Layer 2 of a small transformer language model trained on English Wikipedia (13 layers, counted from 0, width 128).
Take only the direct path to the model's output, skipping the later layers: a vector added to the residual stream pushes a token's score in proportion to its dot product with that token's output vector.

Output vectors of the tokens that the questions are about. A number n stands for (n - 128) times 0.0084.
"ead": 125, 84, 181, 160, 128, 136, 140, 189, 117, 79, 151, 116, 109, 190, 95, 224, 164, 119, 146, 77, 122, 53, 129, 166, 119, 140, 147, 143, 144, 151, 144, 153, 144, 113, 61, 208, 179, 170, 69, 122, 53, 78, 85, 113, 130, 128, 128, 111, 147, 156, 101, 109, 184, 133, 65, 150, 150, 154, 156, 130, 150, 88, 131, 161, 68, 114, 155, 144, 158, 164, 135, 123, 194, 150, 163, 197, 130, 212, 89, 133, 117, 124, 122, 159, 182, 91, 112, 216, 175, 51, 82, 152, 135, 195, 123, 99, 160, 136, 165, 191, 106, 157, 7, 117, 81, 113, 114, 138, 200, 60, 58, 122, 68, 135, 111, 170, 67, 199, 185, 138, 182, 72, 133, 125, 154, 121, 160, 178
":\n\n": 73, 118, 232, 166, 71, 118, 149, 182, 76, 193, 131, 148, 52, 112, 144, 124, 137, 50, 120, 124, 63, 110, 138, 146, 154, 117, 61, 103, 104, 147, 144, 155, 135, 140, 171, 173, 194, 109, 189, 116, 117, 177, 155, 118, 85, 64, 110, 114, 198, 155, 55, 171, 160, 106, 84, 129, 135, 174, 168, 97, 137, 125, 116, 127, 77, 149, 106, 162, 149, 125, 126, 101, 130, 137, 128, 126, 98, 150, 86, 104, 164, 183, 162, 111, 127, 117, 47, 160, 65, 40, 145, 159, 176, 154, 106, 72, 88, 96, 156, 115, 165, 148, 170, 140, 153, 158, 132, 156, 92, 95, 156, 139, 116, 134, 100, 169, 141, 122, 205, 179, 113, 114, 101, 79, 186, 112, 102, 101
"ics": 118, 125, 138, 149, 136, 121, 139, 122, 97, 185, 119, 118, 124, 126, 199, 108, 148, 80, 105, 133, 90, 102, 159, 159, 115, 141, 109, 150, 122, 197, 120, 188, 124, 79, 117, 118, 163, 86, 97, 158, 114, 150, 97, 133, 70, 135, 216, 177, 80, 175, 129, 107, 153, 112, 105, 169, 103, 137, 129, 87, 163, 53, 94, 106, 132, 139, 181, 146, 190, 157, 111, 111, 120, 133, 177, 168, 173, 183, 125, 111, 83, 197, 208, 123, 193, 138, 70, 74, 68, 108, 145, 101, 114, 200, 137, 81, 75, 127, 88, 177, 157, 138, 103, 53, 120, 67, 162, 148, 152, 123, 193, 136, 57, 170, 90, 197, 127, 143, 95, 148, 111, 144, 198, 108, 186, 179, 140, 94
"ous": 124, 121, 153, 161, 145, 124, 161, 126, 102, 103, 140, 139, 85, 159, 85, 120, 198, 55, 152, 107, 124, 128, 101, 220, 87, 98, 95, 136, 120, 191, 114, 182, 138, 71, 187, 158, 178, 178, 171, 134, 93, 138, 164, 122, 135, 74, 140, 75, 168, 176, 181, 111, 152, 168, 150, 86, 118, 108, 116, 172, 210, 103, 85, 141, 112, 97, 170, 130, 79, 158, 72, 105, 191, 166, 191, 139, 71, 117, 97, 98, 63, 121, 117, 76, 172, 185, 183, 110, 57, 162, 197, 162, 86, 117, 152, 194, 149, 135, 54, 203, 135, 142, 166, 190, 135, 121, 101, 160, 152, 134, 92, 100, 128, 109, 64, 116, 73, 166, 108, 99, 126, 127, 152, 80, 66, 174, 172, 159
"ides": 169, 155, 132, 94, 107, 131, 98, 149, 93, 112, 110, 92, 74, 163, 130, 235, 188, 113, 98, 128, 143, 107, 95, 173, 76, 84, 174, 125, 130, 161, 123, 120, 156, 45, 135, 166, 167, 87, 63, 205, 107, 133, 109, 113, 118, 73, 106, 126, 101, 125, 121, 118, 124, 133, 165, 69, 99, 147, 82, 185, 105, 108, 109, 134, 51, 180, 74, 134, 109, 111, 92, 186, 123, 168, 199, 101, 138, 165, 120, 109, 188, 159, 109, 118, 150, 202, 129, 116, 109, 137, 144, 52, 214, 129, 99, 90, 108, 91, 150, 191, 145, 90, 123, 159, 103, 144, 119, 150, 180, 92, 143, 94, 97, 168, 136, 127, 85, 94, 165, 121, 106, 122, 172, 99, 90, 145, 129, 156
"uch": 136, 76, 136, 134, 178, 161, 157, 128, 138, 68, 111, 150, 110, 160, 164, 140, 141, 41, 134, 123, 106, 109, 171, 150, 106, 172, 160, 136, 79, 115, 107, 111, 136, 165, 134, 154, 157, 95, 67, 124, 149, 84, 120, 121, 132, 152, 111, 107, 98, 141, 75, 52, 134, 154, 149, 124, 129, 181, 196, 167, 169, 136, 84, 126, 102, 116, 156, 129, 147, 157, 61, 118, 137, 126, 104, 143, 101, 106, 102, 146, 212, 104, 126, 71, 208, 128, 108, 152, 107, 120, 130, 161, 172, 94, 215, 102, 175, 137, 123, 107, 109, 139, 55, 84, 142, 92, 207, 152, 185, 103, 70, 110, 119, 115, 164, 107, 133, 83, 101, 195, 117, 142, 159, 117, 94, 184, 124, 216
"ium": 117, 95, 131, 68, 193, 131, 110, 140, 87, 137, 108, 138, 124, 161, 201, 147, 168, 101, 132, 185, 60, 89, 78, 118, 121, 104, 134, 67, 152, 173, 132, 90, 163, 68, 135, 164, 152, 136, 121, 152, 136, 139, 171, 126, 93, 181, 170, 135, 165, 99, 142, 40, 130, 186, 165, 120, 126, 164, 143, 158, 163, 161, 105, 105, 79, 130, 121, 150, 164, 134, 103, 56, 124, 152, 177, 154, 111, 128, 134, 163, 105, 166, 135, 132, 171, 80, 89, 133, 22, 160, 181, 139, 197, 123, 155, 135, 62, 115, 112, 199, 103, 136, 93, 76, 140, 163, 72, 149, 156, 173, 108, 119, 79, 139, 124, 213, 159, 167, 81, 117, 99, 65, 189, 122, 143, 115, 113, 83
"ative": 122, 175, 184, 134, 131, 125, 143, 113, 77, 181, 138, 102, 92, 105, 192, 144, 172, 93, 89, 119, 56, 159, 111, 115, 127, 90, 125, 110, 150, 221, 143, 98, 73, 126, 108, 131, 183, 105, 113, 136, 100, 148, 95, 99, 148, 126, 76, 132, 175, 106, 149, 89, 147, 129, 114, 114, 169, 134, 133, 180, 108, 131, 112, 105, 181, 159, 190, 145, 110, 198, 104, 60, 161, 154, 180, 130, 108, 95, 115, 128, 88, 135, 126, 116, 169, 101, 172, 102, 169, 158, 115, 145, 141, 49, 88, 111, 163, 149, 141, 203, 179, 209, 172, 85, 56, 87, 138, 114, 48, 180, 143, 101, 145, 172, 125, 170, 189, 123, 138, 120, 131, 61, 183, 124, 102, 156, 101, 98
"ech": 72, 123, 146, 117, 102, 124, 137, 111, 134, 225, 154, 157, 72, 223, 127, 149, 149, 97, 41, 84, 102, 121, 172, 158, 136, 104, 124, 83, 83, 145, 189, 143, 164, 161, 177, 93, 68, 93, 45, 103, 92, 96, 146, 123, 116, 167, 106, 198, 90, 100, 111, 137, 84, 63, 141, 125, 108, 176, 137, 173, 157, 103, 127, 118, 108, 125, 165, 121, 51, 125, 124, 156, 97, 114, 148, 142, 132, 120, 146, 149, 107, 86, 133, 159, 195, 85, 64, 123, 146, 71, 82, 105, 147, 119, 82, 68, 169, 100, 160, 152, 95, 133, 150, 136, 64, 97, 158, 142, 117, 134, 207, 96, 140, 152, 153, 134, 136, 71, 138, 139, 130, 104, 104, 123, 156, 165, 157, 130
"ices": 153, 109, 169, 148, 145, 116, 110, 103, 116, 155, 139, 168, 110, 140, 93, 151, 115, 60, 177, 132, 30, 119, 212, 179, 124, 143, 145, 195, 96, 101, 110, 111, 128, 53, 104, 163, 149, 186, 113, 151, 93, 185, 80, 115, 111, 168, 158, 141, 95, 107, 162, 133, 201, 144, 122, 173, 82, 128, 184, 156, 121, 78, 40, 145, 129, 114, 213, 138, 118, 156, 185, 100, 152, 55, 240, 100, 144, 133, 158, 128, 206, 132, 180, 56, 202, 135, 86, 97, 69, 94, 154, 149, 171, 129, 93, 133, 137, 106, 160, 187, 164, 136, 132, 103, 109, 149, 157, 157, 142, 116, 197, 165, 104, 198, 92, 109, 87, 158, 147, 137, 135, 99, 152, 140, 232, 159, 142, 152
" until": 105, 102, 174, 113, 141, 133, 185, 113, 89, 154, 142, 143, 104, 87, 138, 169, 152, 125, 137, 137, 170, 134, 136, 138, 96, 140, 102, 149, 138, 67, 165, 92, 177, 125, 178, 95, 129, 157, 137, 118, 135, 112, 161, 124, 78, 91, 77, 135, 181, 142, 146, 135, 148, 91, 114, 195, 98, 168, 100, 127, 88, 141, 97, 103, 137, 121, 150, 151, 174, 145, 138, 84, 167, 200, 144, 155, 90, 128, 128, 103, 144, 148, 148, 158, 141, 136, 131, 109, 116, 112, 104, 181, 145, 144, 99, 81, 111, 170, 99, 135, 119, 153, 100, 121, 163, 99, 104, 124, 125, 153, 122, 152, 78, 129, 87, 109, 155, 116, 112, 150, 165, 148, 102, 85, 189, 116, 117, 172
"play": 136, 139, 109, 156, 176, 101, 109, 135, 105, 87, 155, 65, 32, 80, 93, 100, 105, 124, 127, 69, 189, 114, 66, 111, 100, 101, 161, 86, 122, 138, 186, 129, 152, 161, 93, 88, 160, 126, 56, 108, 86, 144, 133, 112, 94, 43, 100, 158, 88, 186, 111, 83, 208, 53, 162, 223, 97, 146, 113, 122, 165, 86, 141, 161, 153, 195, 145, 151, 68, 121, 135, 111, 103, 87, 149, 128, 143, 159, 157, 112, 111, 153, 106, 48, 162, 156, 96, 124, 116, 96, 103, 119, 124, 91, 149, 95, 134, 71, 133, 112, 124, 189, 94, 63, 150, 200, 167, 183, 151, 110, 160, 149, 105, 196, 70, 137, 135, 191, 123, 123, 102, 102, 161, 102, 135, 118, 124, 173
"==": 118, 139, 93, 144, 124, 128, 112, 153, 152, 155, 88, 94, 106, 127, 105, 135, 129, 87, 56, 126, 126, 91, 134, 200, 83, 81, 77, 95, 84, 153, 168, 132, 104, 179, 79, 190, 171, 92, 130, 143, 106, 73, 150, 124, 48, 101, 123, 134, 183, 166, 106, 157, 162, 86, 134, 157, 134, 134, 187, 185, 121, 155, 123, 103, 126, 77, 103, 153, 178, 155, 76, 62, 95, 125, 97, 201, 160, 124, 130, 128, 145, 152, 143, 91, 168, 142, 130, 142, 126, 171, 139, 144, 144, 146, 52, 170, 102, 129, 174, 105, 155, 156, 174, 104, 117, 137, 93, 145, 159, 152, 124, 142, 119, 129, 129, 149, 87, 100, 170, 97, 158, 78, 79, 157, 158, 161, 139, 142
"hed": 139, 178, 108, 124, 163, 147, 157, 114, 161, 129, 142, 88, 132, 86, 168, 110, 148, 86, 81, 137, 84, 115, 99, 181, 145, 111, 171, 176, 107, 163, 226, 111, 153, 109, 235, 128, 187, 107, 57, 203, 98, 176, 178, 115, 120, 147, 71, 108, 77, 176, 91, 71, 114, 88, 138, 120, 112, 169, 117, 165, 235, 78, 161, 135, 135, 146, 144, 141, 187, 48, 158, 121, 169, 165, 111, 165, 26, 120, 141, 109, 122, 91, 146, 113, 160, 93, 80, 124, 131, 101, 215, 67, 178, 116, 160, 132, 106, 132, 120, 82, 188, 179, 107, 129, 181, 107, 136, 204, 137, 133, 136, 137, 100, 135, 142, 151, 64, 85, 151, 179, 111, 161, 121, 100, 155, 162, 103, 146
"urs": 187, 145, 158, 139, 162, 127, 163, 106, 84, 95, 144, 98, 135, 208, 100, 107, 148, 115, 55, 136, 134, 153, 132, 114, 76, 140, 122, 98, 75, 164, 127, 126, 144, 138, 189, 127, 159, 159, 138, 106, 133, 180, 145, 111, 115, 130, 131, 136, 88, 111, 125, 114, 141, 135, 118, 105, 111, 93, 141, 202, 95, 91, 65, 140, 123, 175, 129, 131, 86, 142, 78, 171, 182, 154, 181, 79, 98, 101, 117, 217, 126, 125, 135, 31, 154, 184, 54, 85, 138, 164, 141, 150, 90, 163, 126, 162, 162, 90, 107, 106, 161, 165, 105, 142, 106, 100, 106, 120, 220, 126, 171, 131, 149, 141, 70, 125, 165, 112, 131, 138, 57, 93, 182, 153, 151, 129, 75, 136
"ress": 132, 87, 125, 102, 123, 122, 119, 119, 99, 122, 155, 85, 139, 133, 191, 137, 160, 154, 127, 82, 119, 78, 129, 106, 85, 91, 178, 183, 152, 171, 172, 142, 125, 77, 105, 121, 97, 220, 92, 88, 84, 129, 117, 115, 122, 161, 141, 169, 74, 114, 139, 183, 122, 109, 96, 161, 121, 130, 168, 199, 128, 79, 151, 152, 121, 158, 147, 123, 111, 110, 119, 116, 110, 129, 75, 134, 150, 183, 144, 131, 153, 182, 145, 91, 169, 58, 82, 177, 96, 149, 142, 192, 149, 160, 151, 49, 148, 106, 152, 145, 136, 147, 110, 172, 80, 147, 142, 117, 138, 49, 170, 179, 99, 116, 144, 59, 147, 174, 131, 124, 113, 64, 102, 77, 165, 162, 104, 173
"own": 114, 83, 77, 97, 149, 126, 150, 110, 119, 194, 108, 98, 68, 65, 189, 191, 161, 180, 141, 109, 166, 37, 75, 182, 85, 105, 132, 173, 143, 170, 134, 177, 126, 132, 210, 99, 158, 178, 108, 80, 105, 138, 136, 122, 114, 171, 90, 142, 142, 80, 116, 71, 120, 96, 82, 148, 156, 167, 118, 141, 132, 52, 113, 184, 122, 115, 105, 129, 99, 159, 113, 68, 99, 16, 178, 102, 138, 161, 103, 155, 132, 192, 99, 135, 183, 123, 72, 198, 86, 114, 163, 190, 57, 152, 114, 153, 185, 147, 107, 141, 95, 173, 89, 116, 46, 184, 89, 106, 160, 47, 121, 84, 120, 126, 199, 169, 125, 150, 198, 146, 142, 75, 95, 132, 203, 99, 117, 232
"ope": 115, 83, 191, 92, 99, 133, 129, 88, 123, 164, 143, 110, 151, 161, 167, 123, 164, 77, 22, 144, 188, 67, 103, 140, 121, 87, 119, 146, 180, 189, 83, 161, 71, 95, 178, 134, 179, 138, 139, 128, 128, 157, 130, 100, 115, 108, 97, 136, 123, 122, 86, 162, 116, 166, 85, 195, 80, 132, 146, 213, 150, 55, 147, 126, 82, 160, 118, 118, 124, 114, 94, 86, 187, 139, 167, 120, 158, 92, 81, 89, 166, 158, 177, 143, 190, 103, 135, 166, 140, 100, 179, 105, 175, 101, 126, 99, 155, 129, 135, 161, 94, 120, 143, 170, 178, 113, 108, 145, 195, 164, 197, 93, 149, 113, 130, 72, 158, 113, 131, 123, 102, 130, 130, 154, 178, 129, 178, 170

Each question shows what one neuron of this layer's MLP adds at an activation of 1. A number n stands for (n - 128) times 0.0043.

n217: 98, 126, 142, 123, 136, 123, 95, 157, 147, 118, 122, 135, 115, 144, 79, 129, 141, 160, 105, 117, 141, 138, 167, 123, 122, 115, 126, 98, 62, 72, 70, 149, 148, 131, 95, 94, 192, 148, 110, 91, 68, 129, 119, 137, 193, 88, 129, 104, 153, 143, 83, 139, 45, 108, 85, 131, 146, 180, 126, 181, 156, 109, 178, 195, 171, 164, 135, 129, 146, 165, 124, 122, 147, 94, 81, 87, 95, 162, 86, 131, 85, 125, 137, 125, 140, 109, 123, 87, 135, 163, 92, 144, 80, 103, 146, 128, 172, 118, 114, 129, 142, 105, 156, 79, 151, 140, 104, 137, 188, 127, 125, 69, 145, 176, 109, 124, 154, 133, 106, 107, 159, 135, 135, 103, 167, 117, 165, 175
Pushed down most: "ium"

n208: 129, 137, 167, 115, 152, 132, 129, 131, 83, 92, 196, 99, 118, 125, 162, 118, 163, 89, 131, 104, 92, 126, 137, 105, 128, 113, 94, 116, 77, 121, 103, 99, 124, 117, 132, 110, 150, 89, 125, 126, 135, 168, 132, 122, 82, 187, 78, 168, 125, 124, 146, 70, 115, 155, 114, 115, 146, 193, 117, 114, 42, 142, 106, 130, 159, 135, 126, 105, 105, 139, 158, 136, 110, 121, 139, 127, 149, 151, 155, 152, 137, 125, 95, 149, 154, 87, 118, 75, 116, 131, 149, 106, 148, 133, 124, 119, 106, 124, 82, 134, 109, 140, 99, 77, 112, 133, 93, 168, 152, 179, 205, 154, 157, 86, 118, 160, 79, 155, 102, 125, 130, 151, 148, 138, 169, 145, 58, 80
Which of these tokens does it push up most? "ium"

n190: 176, 137, 169, 144, 161, 124, 149, 132, 91, 136, 127, 106, 141, 134, 148, 159, 97, 142, 101, 110, 72, 136, 110, 104, 82, 169, 145, 125, 176, 147, 101, 127, 106, 69, 152, 147, 110, 120, 89, 99, 164, 150, 178, 114, 156, 144, 182, 146, 101, 119, 131, 132, 111, 157, 141, 148, 164, 141, 83, 86, 119, 93, 135, 138, 124, 119, 183, 107, 137, 97, 125, 150, 121, 106, 105, 134, 108, 133, 142, 127, 95, 121, 116, 112, 78, 157, 109, 98, 126, 100, 107, 151, 166, 135, 102, 119, 212, 139, 160, 171, 112, 141, 114, 188, 140, 127, 142, 160, 157, 102, 153, 89, 118, 112, 111, 101, 142, 150, 136, 186, 144, 179, 95, 71, 145, 101, 160, 162
Pushed down most: "=="

n245: 81, 149, 147, 124, 157, 127, 136, 139, 143, 104, 159, 147, 101, 141, 138, 142, 67, 98, 124, 114, 115, 157, 161, 137, 79, 126, 80, 147, 184, 156, 150, 105, 160, 178, 162, 130, 131, 69, 163, 108, 107, 120, 101, 129, 67, 138, 107, 103, 205, 122, 54, 143, 102, 126, 134, 135, 105, 176, 166, 138, 146, 84, 138, 104, 161, 148, 205, 183, 128, 129, 137, 119, 116, 66, 119, 141, 117, 150, 151, 135, 67, 167, 153, 132, 119, 78, 79, 117, 140, 100, 149, 94, 173, 205, 118, 138, 120, 124, 128, 131, 115, 114, 155, 153, 104, 168, 153, 102, 154, 134, 168, 60, 133, 178, 124, 134, 144, 97, 133, 150, 99, 113, 101, 99, 151, 123, 117, 127
Which three tokens does it push up most, strongest first? ":\n\n", "ech", "ics"

n16: 115, 163, 166, 133, 151, 115, 124, 140, 138, 137, 84, 93, 114, 96, 121, 122, 101, 121, 98, 109, 153, 122, 151, 120, 108, 113, 99, 131, 133, 110, 151, 146, 153, 130, 94, 141, 124, 173, 123, 141, 133, 91, 177, 122, 124, 196, 139, 149, 121, 144, 121, 102, 154, 153, 126, 100, 92, 156, 202, 114, 110, 139, 103, 117, 54, 160, 136, 103, 151, 86, 57, 91, 86, 131, 175, 130, 138, 128, 126, 115, 112, 121, 130, 85, 62, 113, 111, 153, 141, 80, 108, 168, 137, 123, 196, 121, 93, 114, 106, 177, 116, 145, 130, 114, 119, 178, 109, 150, 161, 123, 130, 167, 95, 101, 75, 80, 137, 140, 151, 174, 155, 119, 110, 146, 117, 178, 90, 158
Pushed down most: "ative"

n67: 133, 163, 129, 152, 149, 104, 123, 186, 124, 131, 81, 121, 67, 74, 150, 107, 147, 128, 175, 128, 154, 108, 77, 120, 138, 138, 104, 211, 138, 129, 137, 148, 193, 140, 122, 107, 104, 103, 163, 118, 140, 149, 148, 157, 147, 160, 139, 152, 115, 144, 84, 129, 109, 130, 146, 102, 103, 118, 137, 164, 128, 139, 147, 154, 93, 68, 162, 175, 88, 127, 133, 144, 154, 70, 87, 127, 153, 118, 129, 111, 153, 100, 144, 135, 124, 94, 199, 87, 167, 116, 141, 152, 127, 157, 138, 125, 106, 105, 176, 170, 100, 103, 151, 112, 170, 131, 156, 53, 181, 146, 97, 161, 139, 107, 99, 96, 132, 123, 104, 112, 152, 95, 146, 118, 170, 118, 148, 90
Which of these tokens does it push up most? "ress"

n142: 170, 80, 96, 135, 152, 132, 184, 121, 106, 82, 141, 118, 84, 124, 116, 142, 124, 106, 142, 133, 78, 155, 139, 121, 134, 135, 152, 116, 180, 99, 124, 155, 134, 139, 172, 138, 65, 136, 158, 199, 98, 150, 127, 104, 121, 119, 134, 136, 164, 121, 123, 113, 158, 71, 117, 147, 155, 151, 166, 140, 191, 95, 113, 97, 169, 123, 116, 204, 111, 105, 157, 165, 107, 106, 133, 101, 136, 156, 103, 87, 149, 95, 77, 162, 159, 128, 130, 148, 125, 97, 97, 137, 144, 160, 149, 111, 152, 132, 111, 122, 114, 108, 138, 120, 125, 110, 116, 90, 108, 146, 146, 147, 151, 93, 124, 132, 137, 183, 119, 127, 134, 72, 159, 105, 115, 160, 111, 149
Pushed down most: "=="

n94: 139, 149, 148, 144, 153, 148, 120, 110, 122, 84, 110, 126, 135, 130, 163, 123, 140, 145, 144, 126, 119, 127, 92, 157, 119, 117, 105, 153, 136, 115, 133, 136, 156, 164, 122, 102, 82, 141, 131, 101, 125, 114, 154, 120, 121, 120, 109, 132, 132, 139, 132, 155, 119, 99, 126, 124, 121, 110, 120, 185, 151, 155, 108, 122, 111, 143, 117, 184, 135, 101, 109, 126, 144, 126, 110, 173, 132, 120, 119, 126, 157, 162, 96, 127, 210, 136, 88, 85, 138, 107, 126, 150, 133, 152, 129, 172, 144, 149, 100, 108, 111, 34, 128, 132, 138, 153, 129, 113, 169, 108, 91, 127, 168, 179, 105, 98, 143, 137, 121, 89, 148, 162, 73, 95, 70, 160, 151, 158
Pushed down most: "ative"

n14: 172, 53, 139, 140, 123, 142, 123, 107, 81, 127, 135, 150, 115, 141, 141, 145, 97, 145, 112, 196, 129, 123, 120, 153, 132, 117, 140, 128, 150, 131, 114, 135, 117, 144, 46, 147, 161, 116, 147, 167, 93, 168, 156, 134, 57, 118, 150, 137, 163, 146, 131, 147, 92, 114, 216, 154, 65, 147, 140, 116, 180, 125, 155, 123, 157, 130, 192, 119, 145, 109, 163, 115, 121, 88, 105, 138, 122, 150, 104, 139, 131, 109, 178, 145, 119, 139, 172, 78, 139, 167, 128, 108, 125, 173, 118, 65, 91, 105, 141, 173, 124, 134, 161, 90, 160, 147, 144, 160, 154, 148, 151, 88, 138, 68, 113, 163, 69, 110, 124, 149, 126, 159, 163, 180, 83, 161, 83, 212
Which of these tokens does it push up most? "ics"

n17: 155, 112, 175, 155, 132, 140, 112, 98, 150, 121, 134, 149, 141, 152, 116, 147, 117, 152, 82, 143, 124, 75, 175, 135, 89, 135, 133, 94, 129, 108, 201, 134, 131, 138, 180, 128, 78, 134, 109, 132, 125, 124, 157, 139, 82, 121, 80, 149, 110, 89, 127, 166, 163, 194, 134, 119, 131, 116, 213, 175, 107, 121, 130, 81, 165, 160, 85, 141, 112, 111, 104, 127, 114, 132, 39, 131, 141, 135, 110, 154, 160, 198, 133, 118, 165, 124, 146, 148, 159, 121, 142, 132, 127, 121, 123, 121, 217, 171, 57, 127, 128, 145, 152, 116, 151, 119, 117, 123, 143, 69, 171, 146, 148, 168, 150, 140, 140, 160, 157, 126, 124, 131, 72, 133, 120, 133, 83, 109
Which of these tokens does it push up most? "ress"

n117: 141, 115, 100, 107, 118, 110, 105, 107, 143, 101, 123, 89, 104, 146, 98, 124, 109, 143, 133, 169, 168, 130, 114, 147, 117, 118, 92, 140, 127, 167, 83, 166, 111, 158, 91, 132, 121, 82, 129, 130, 58, 168, 181, 84, 157, 105, 151, 111, 118, 119, 136, 127, 152, 48, 125, 145, 119, 126, 96, 123, 107, 148, 108, 144, 121, 138, 189, 151, 100, 154, 163, 161, 134, 101, 110, 135, 142, 173, 143, 130, 86, 168, 153, 112, 137, 81, 123, 77, 70, 148, 178, 151, 115, 132, 132, 88, 136, 148, 143, 108, 110, 165, 92, 134, 159, 114, 153, 98, 159, 164, 132, 111, 147, 185, 92, 118, 136, 122, 148, 149, 111, 105, 195, 106, 96, 91, 136, 120
Which of these tokens does it push up most? "play"

n82: 139, 126, 176, 162, 75, 147, 92, 148, 104, 93, 180, 92, 158, 131, 120, 92, 81, 149, 151, 107, 192, 105, 137, 140, 189, 152, 96, 156, 123, 156, 131, 45, 118, 163, 156, 83, 64, 139, 101, 149, 142, 140, 168, 92, 105, 154, 151, 137, 169, 101, 113, 134, 121, 115, 103, 140, 102, 83, 121, 114, 100, 100, 88, 134, 127, 187, 74, 73, 146, 133, 126, 139, 85, 78, 143, 157, 141, 142, 108, 159, 107, 139, 121, 182, 152, 163, 123, 105, 89, 109, 118, 143, 70, 149, 140, 151, 199, 115, 122, 140, 106, 115, 177, 119, 113, 117, 108, 107, 177, 162, 96, 105, 139, 138, 121, 90, 101, 114, 97, 147, 149, 122, 154, 120, 157, 121, 149, 150
Which three tokens does it push up most, strongest first? "own", "urs", "ope"

n76: 99, 127, 117, 148, 122, 133, 47, 149, 141, 148, 140, 135, 118, 142, 151, 87, 63, 131, 155, 127, 128, 105, 129, 82, 162, 143, 88, 122, 168, 115, 118, 125, 100, 117, 177, 142, 103, 138, 152, 102, 77, 173, 192, 120, 139, 125, 116, 72, 163, 159, 103, 150, 82, 136, 139, 99, 108, 86, 110, 131, 108, 135, 146, 171, 148, 156, 88, 149, 47, 95, 87, 92, 130, 147, 126, 161, 107, 181, 60, 133, 101, 132, 147, 143, 85, 133, 133, 154, 70, 83, 123, 120, 124, 118, 138, 99, 119, 111, 110, 61, 172, 114, 144, 121, 82, 150, 103, 106, 110, 131, 100, 118, 130, 131, 154, 120, 71, 85, 128, 115, 166, 147, 108, 120, 85, 124, 133, 128
Which of these tokens does it push up most? ":\n\n"

n314: 123, 169, 121, 164, 87, 110, 176, 179, 115, 134, 141, 120, 134, 118, 111, 156, 134, 108, 117, 149, 143, 94, 150, 101, 163, 106, 104, 119, 146, 144, 125, 150, 148, 103, 156, 131, 137, 150, 188, 132, 147, 101, 167, 99, 88, 162, 94, 101, 189, 135, 74, 207, 109, 160, 181, 134, 106, 128, 98, 123, 148, 158, 131, 111, 145, 117, 99, 156, 110, 137, 90, 113, 149, 92, 143, 102, 112, 112, 116, 136, 139, 144, 113, 104, 83, 116, 89, 163, 186, 173, 118, 152, 155, 136, 102, 185, 182, 100, 123, 198, 135, 103, 122, 181, 129, 153, 102, 128, 128, 107, 144, 146, 67, 121, 129, 128, 142, 151, 133, 74, 165, 110, 116, 166, 192, 143, 65, 103
Which of these tokens does it push up most? ":\n\n"

n228: 150, 132, 75, 101, 120, 144, 174, 158, 148, 111, 75, 85, 145, 180, 79, 184, 142, 157, 115, 141, 114, 123, 172, 144, 158, 102, 141, 135, 102, 100, 173, 159, 113, 120, 147, 95, 73, 132, 76, 110, 101, 145, 179, 60, 125, 114, 112, 112, 188, 159, 50, 133, 121, 98, 68, 177, 120, 116, 147, 190, 167, 156, 117, 151, 144, 121, 112, 113, 97, 109, 134, 170, 88, 137, 117, 107, 133, 195, 131, 174, 130, 121, 130, 83, 142, 158, 142, 142, 73, 153, 78, 112, 136, 138, 68, 94, 134, 104, 82, 158, 135, 116, 126, 140, 146, 68, 175, 137, 161, 112, 123, 163, 112, 175, 146, 158, 116, 122, 144, 170, 135, 132, 141, 137, 125, 84, 116, 115
Pushed down most: "ative"

n137: 118, 113, 88, 137, 138, 148, 164, 101, 84, 68, 136, 137, 150, 159, 159, 95, 124, 131, 80, 68, 76, 132, 115, 122, 152, 150, 152, 113, 158, 145, 121, 71, 172, 116, 154, 138, 168, 50, 81, 152, 158, 144, 125, 134, 195, 149, 159, 113, 195, 156, 108, 122, 144, 128, 62, 137, 161, 135, 108, 146, 132, 124, 130, 84, 134, 145, 183, 168, 104, 121, 189, 116, 138, 146, 132, 88, 102, 122, 120, 165, 170, 122, 153, 165, 145, 128, 104, 159, 151, 135, 100, 132, 109, 133, 146, 124, 153, 103, 61, 115, 115, 96, 97, 131, 151, 106, 158, 160, 118, 131, 105, 143, 112, 86, 130, 101, 152, 138, 131, 140, 143, 184, 121, 163, 93, 72, 115, 163
Which of these tokens does it push up most? "uch"

n80: 83, 187, 131, 117, 87, 181, 75, 97, 113, 119, 123, 97, 116, 134, 124, 105, 81, 99, 103, 122, 154, 157, 150, 133, 125, 136, 108, 132, 160, 83, 131, 159, 119, 163, 112, 121, 88, 123, 147, 134, 126, 126, 137, 138, 124, 163, 150, 159, 76, 109, 179, 99, 177, 153, 110, 82, 113, 99, 141, 66, 134, 151, 143, 83, 149, 168, 116, 76, 138, 148, 89, 144, 88, 175, 161, 85, 98, 135, 173, 127, 149, 106, 49, 93, 105, 140, 121, 113, 112, 124, 135, 152, 182, 181, 177, 136, 153, 95, 86, 137, 169, 145, 166, 87, 135, 92, 104, 101, 196, 119, 103, 98, 89, 115, 109, 121, 136, 134, 119, 97, 72, 110, 118, 122, 97, 115, 138, 142
Which of these tokens does it push up most? "urs"

n177: 100, 115, 134, 107, 137, 100, 99, 144, 95, 157, 114, 99, 101, 118, 128, 121, 118, 108, 170, 97, 148, 151, 177, 173, 166, 158, 98, 138, 144, 156, 98, 133, 82, 182, 87, 168, 217, 104, 112, 116, 79, 150, 110, 131, 101, 141, 113, 134, 55, 125, 106, 154, 158, 107, 170, 151, 145, 112, 108, 96, 130, 124, 130, 150, 124, 143, 74, 194, 155, 137, 129, 120, 104, 140, 164, 152, 127, 106, 137, 93, 159, 133, 124, 111, 177, 136, 136, 133, 96, 111, 129, 146, 144, 86, 79, 137, 115, 105, 174, 124, 103, 105, 182, 146, 105, 118, 117, 136, 107, 140, 117, 174, 142, 103, 145, 121, 106, 163, 130, 141, 144, 114, 153, 150, 148, 158, 106, 72
Pushed down most: "urs"

n189: 109, 178, 135, 171, 76, 97, 104, 134, 189, 165, 107, 124, 153, 125, 124, 106, 83, 156, 147, 155, 127, 102, 186, 190, 139, 94, 99, 124, 34, 78, 118, 86, 107, 72, 154, 137, 104, 124, 120, 121, 141, 135, 129, 146, 146, 117, 143, 104, 119, 134, 136, 105, 95, 174, 164, 139, 146, 126, 169, 89, 127, 91, 135, 147, 117, 108, 149, 130, 116, 155, 158, 81, 102, 125, 97, 80, 121, 149, 77, 161, 115, 123, 129, 92, 147, 88, 138, 134, 129, 75, 114, 117, 118, 93, 167, 103, 164, 135, 87, 153, 150, 136, 122, 113, 122, 144, 131, 118, 85, 150, 134, 118, 229, 160, 95, 109, 148, 158, 103, 137, 121, 155, 115, 105, 149, 71, 168, 149
Pushed down most: "ides"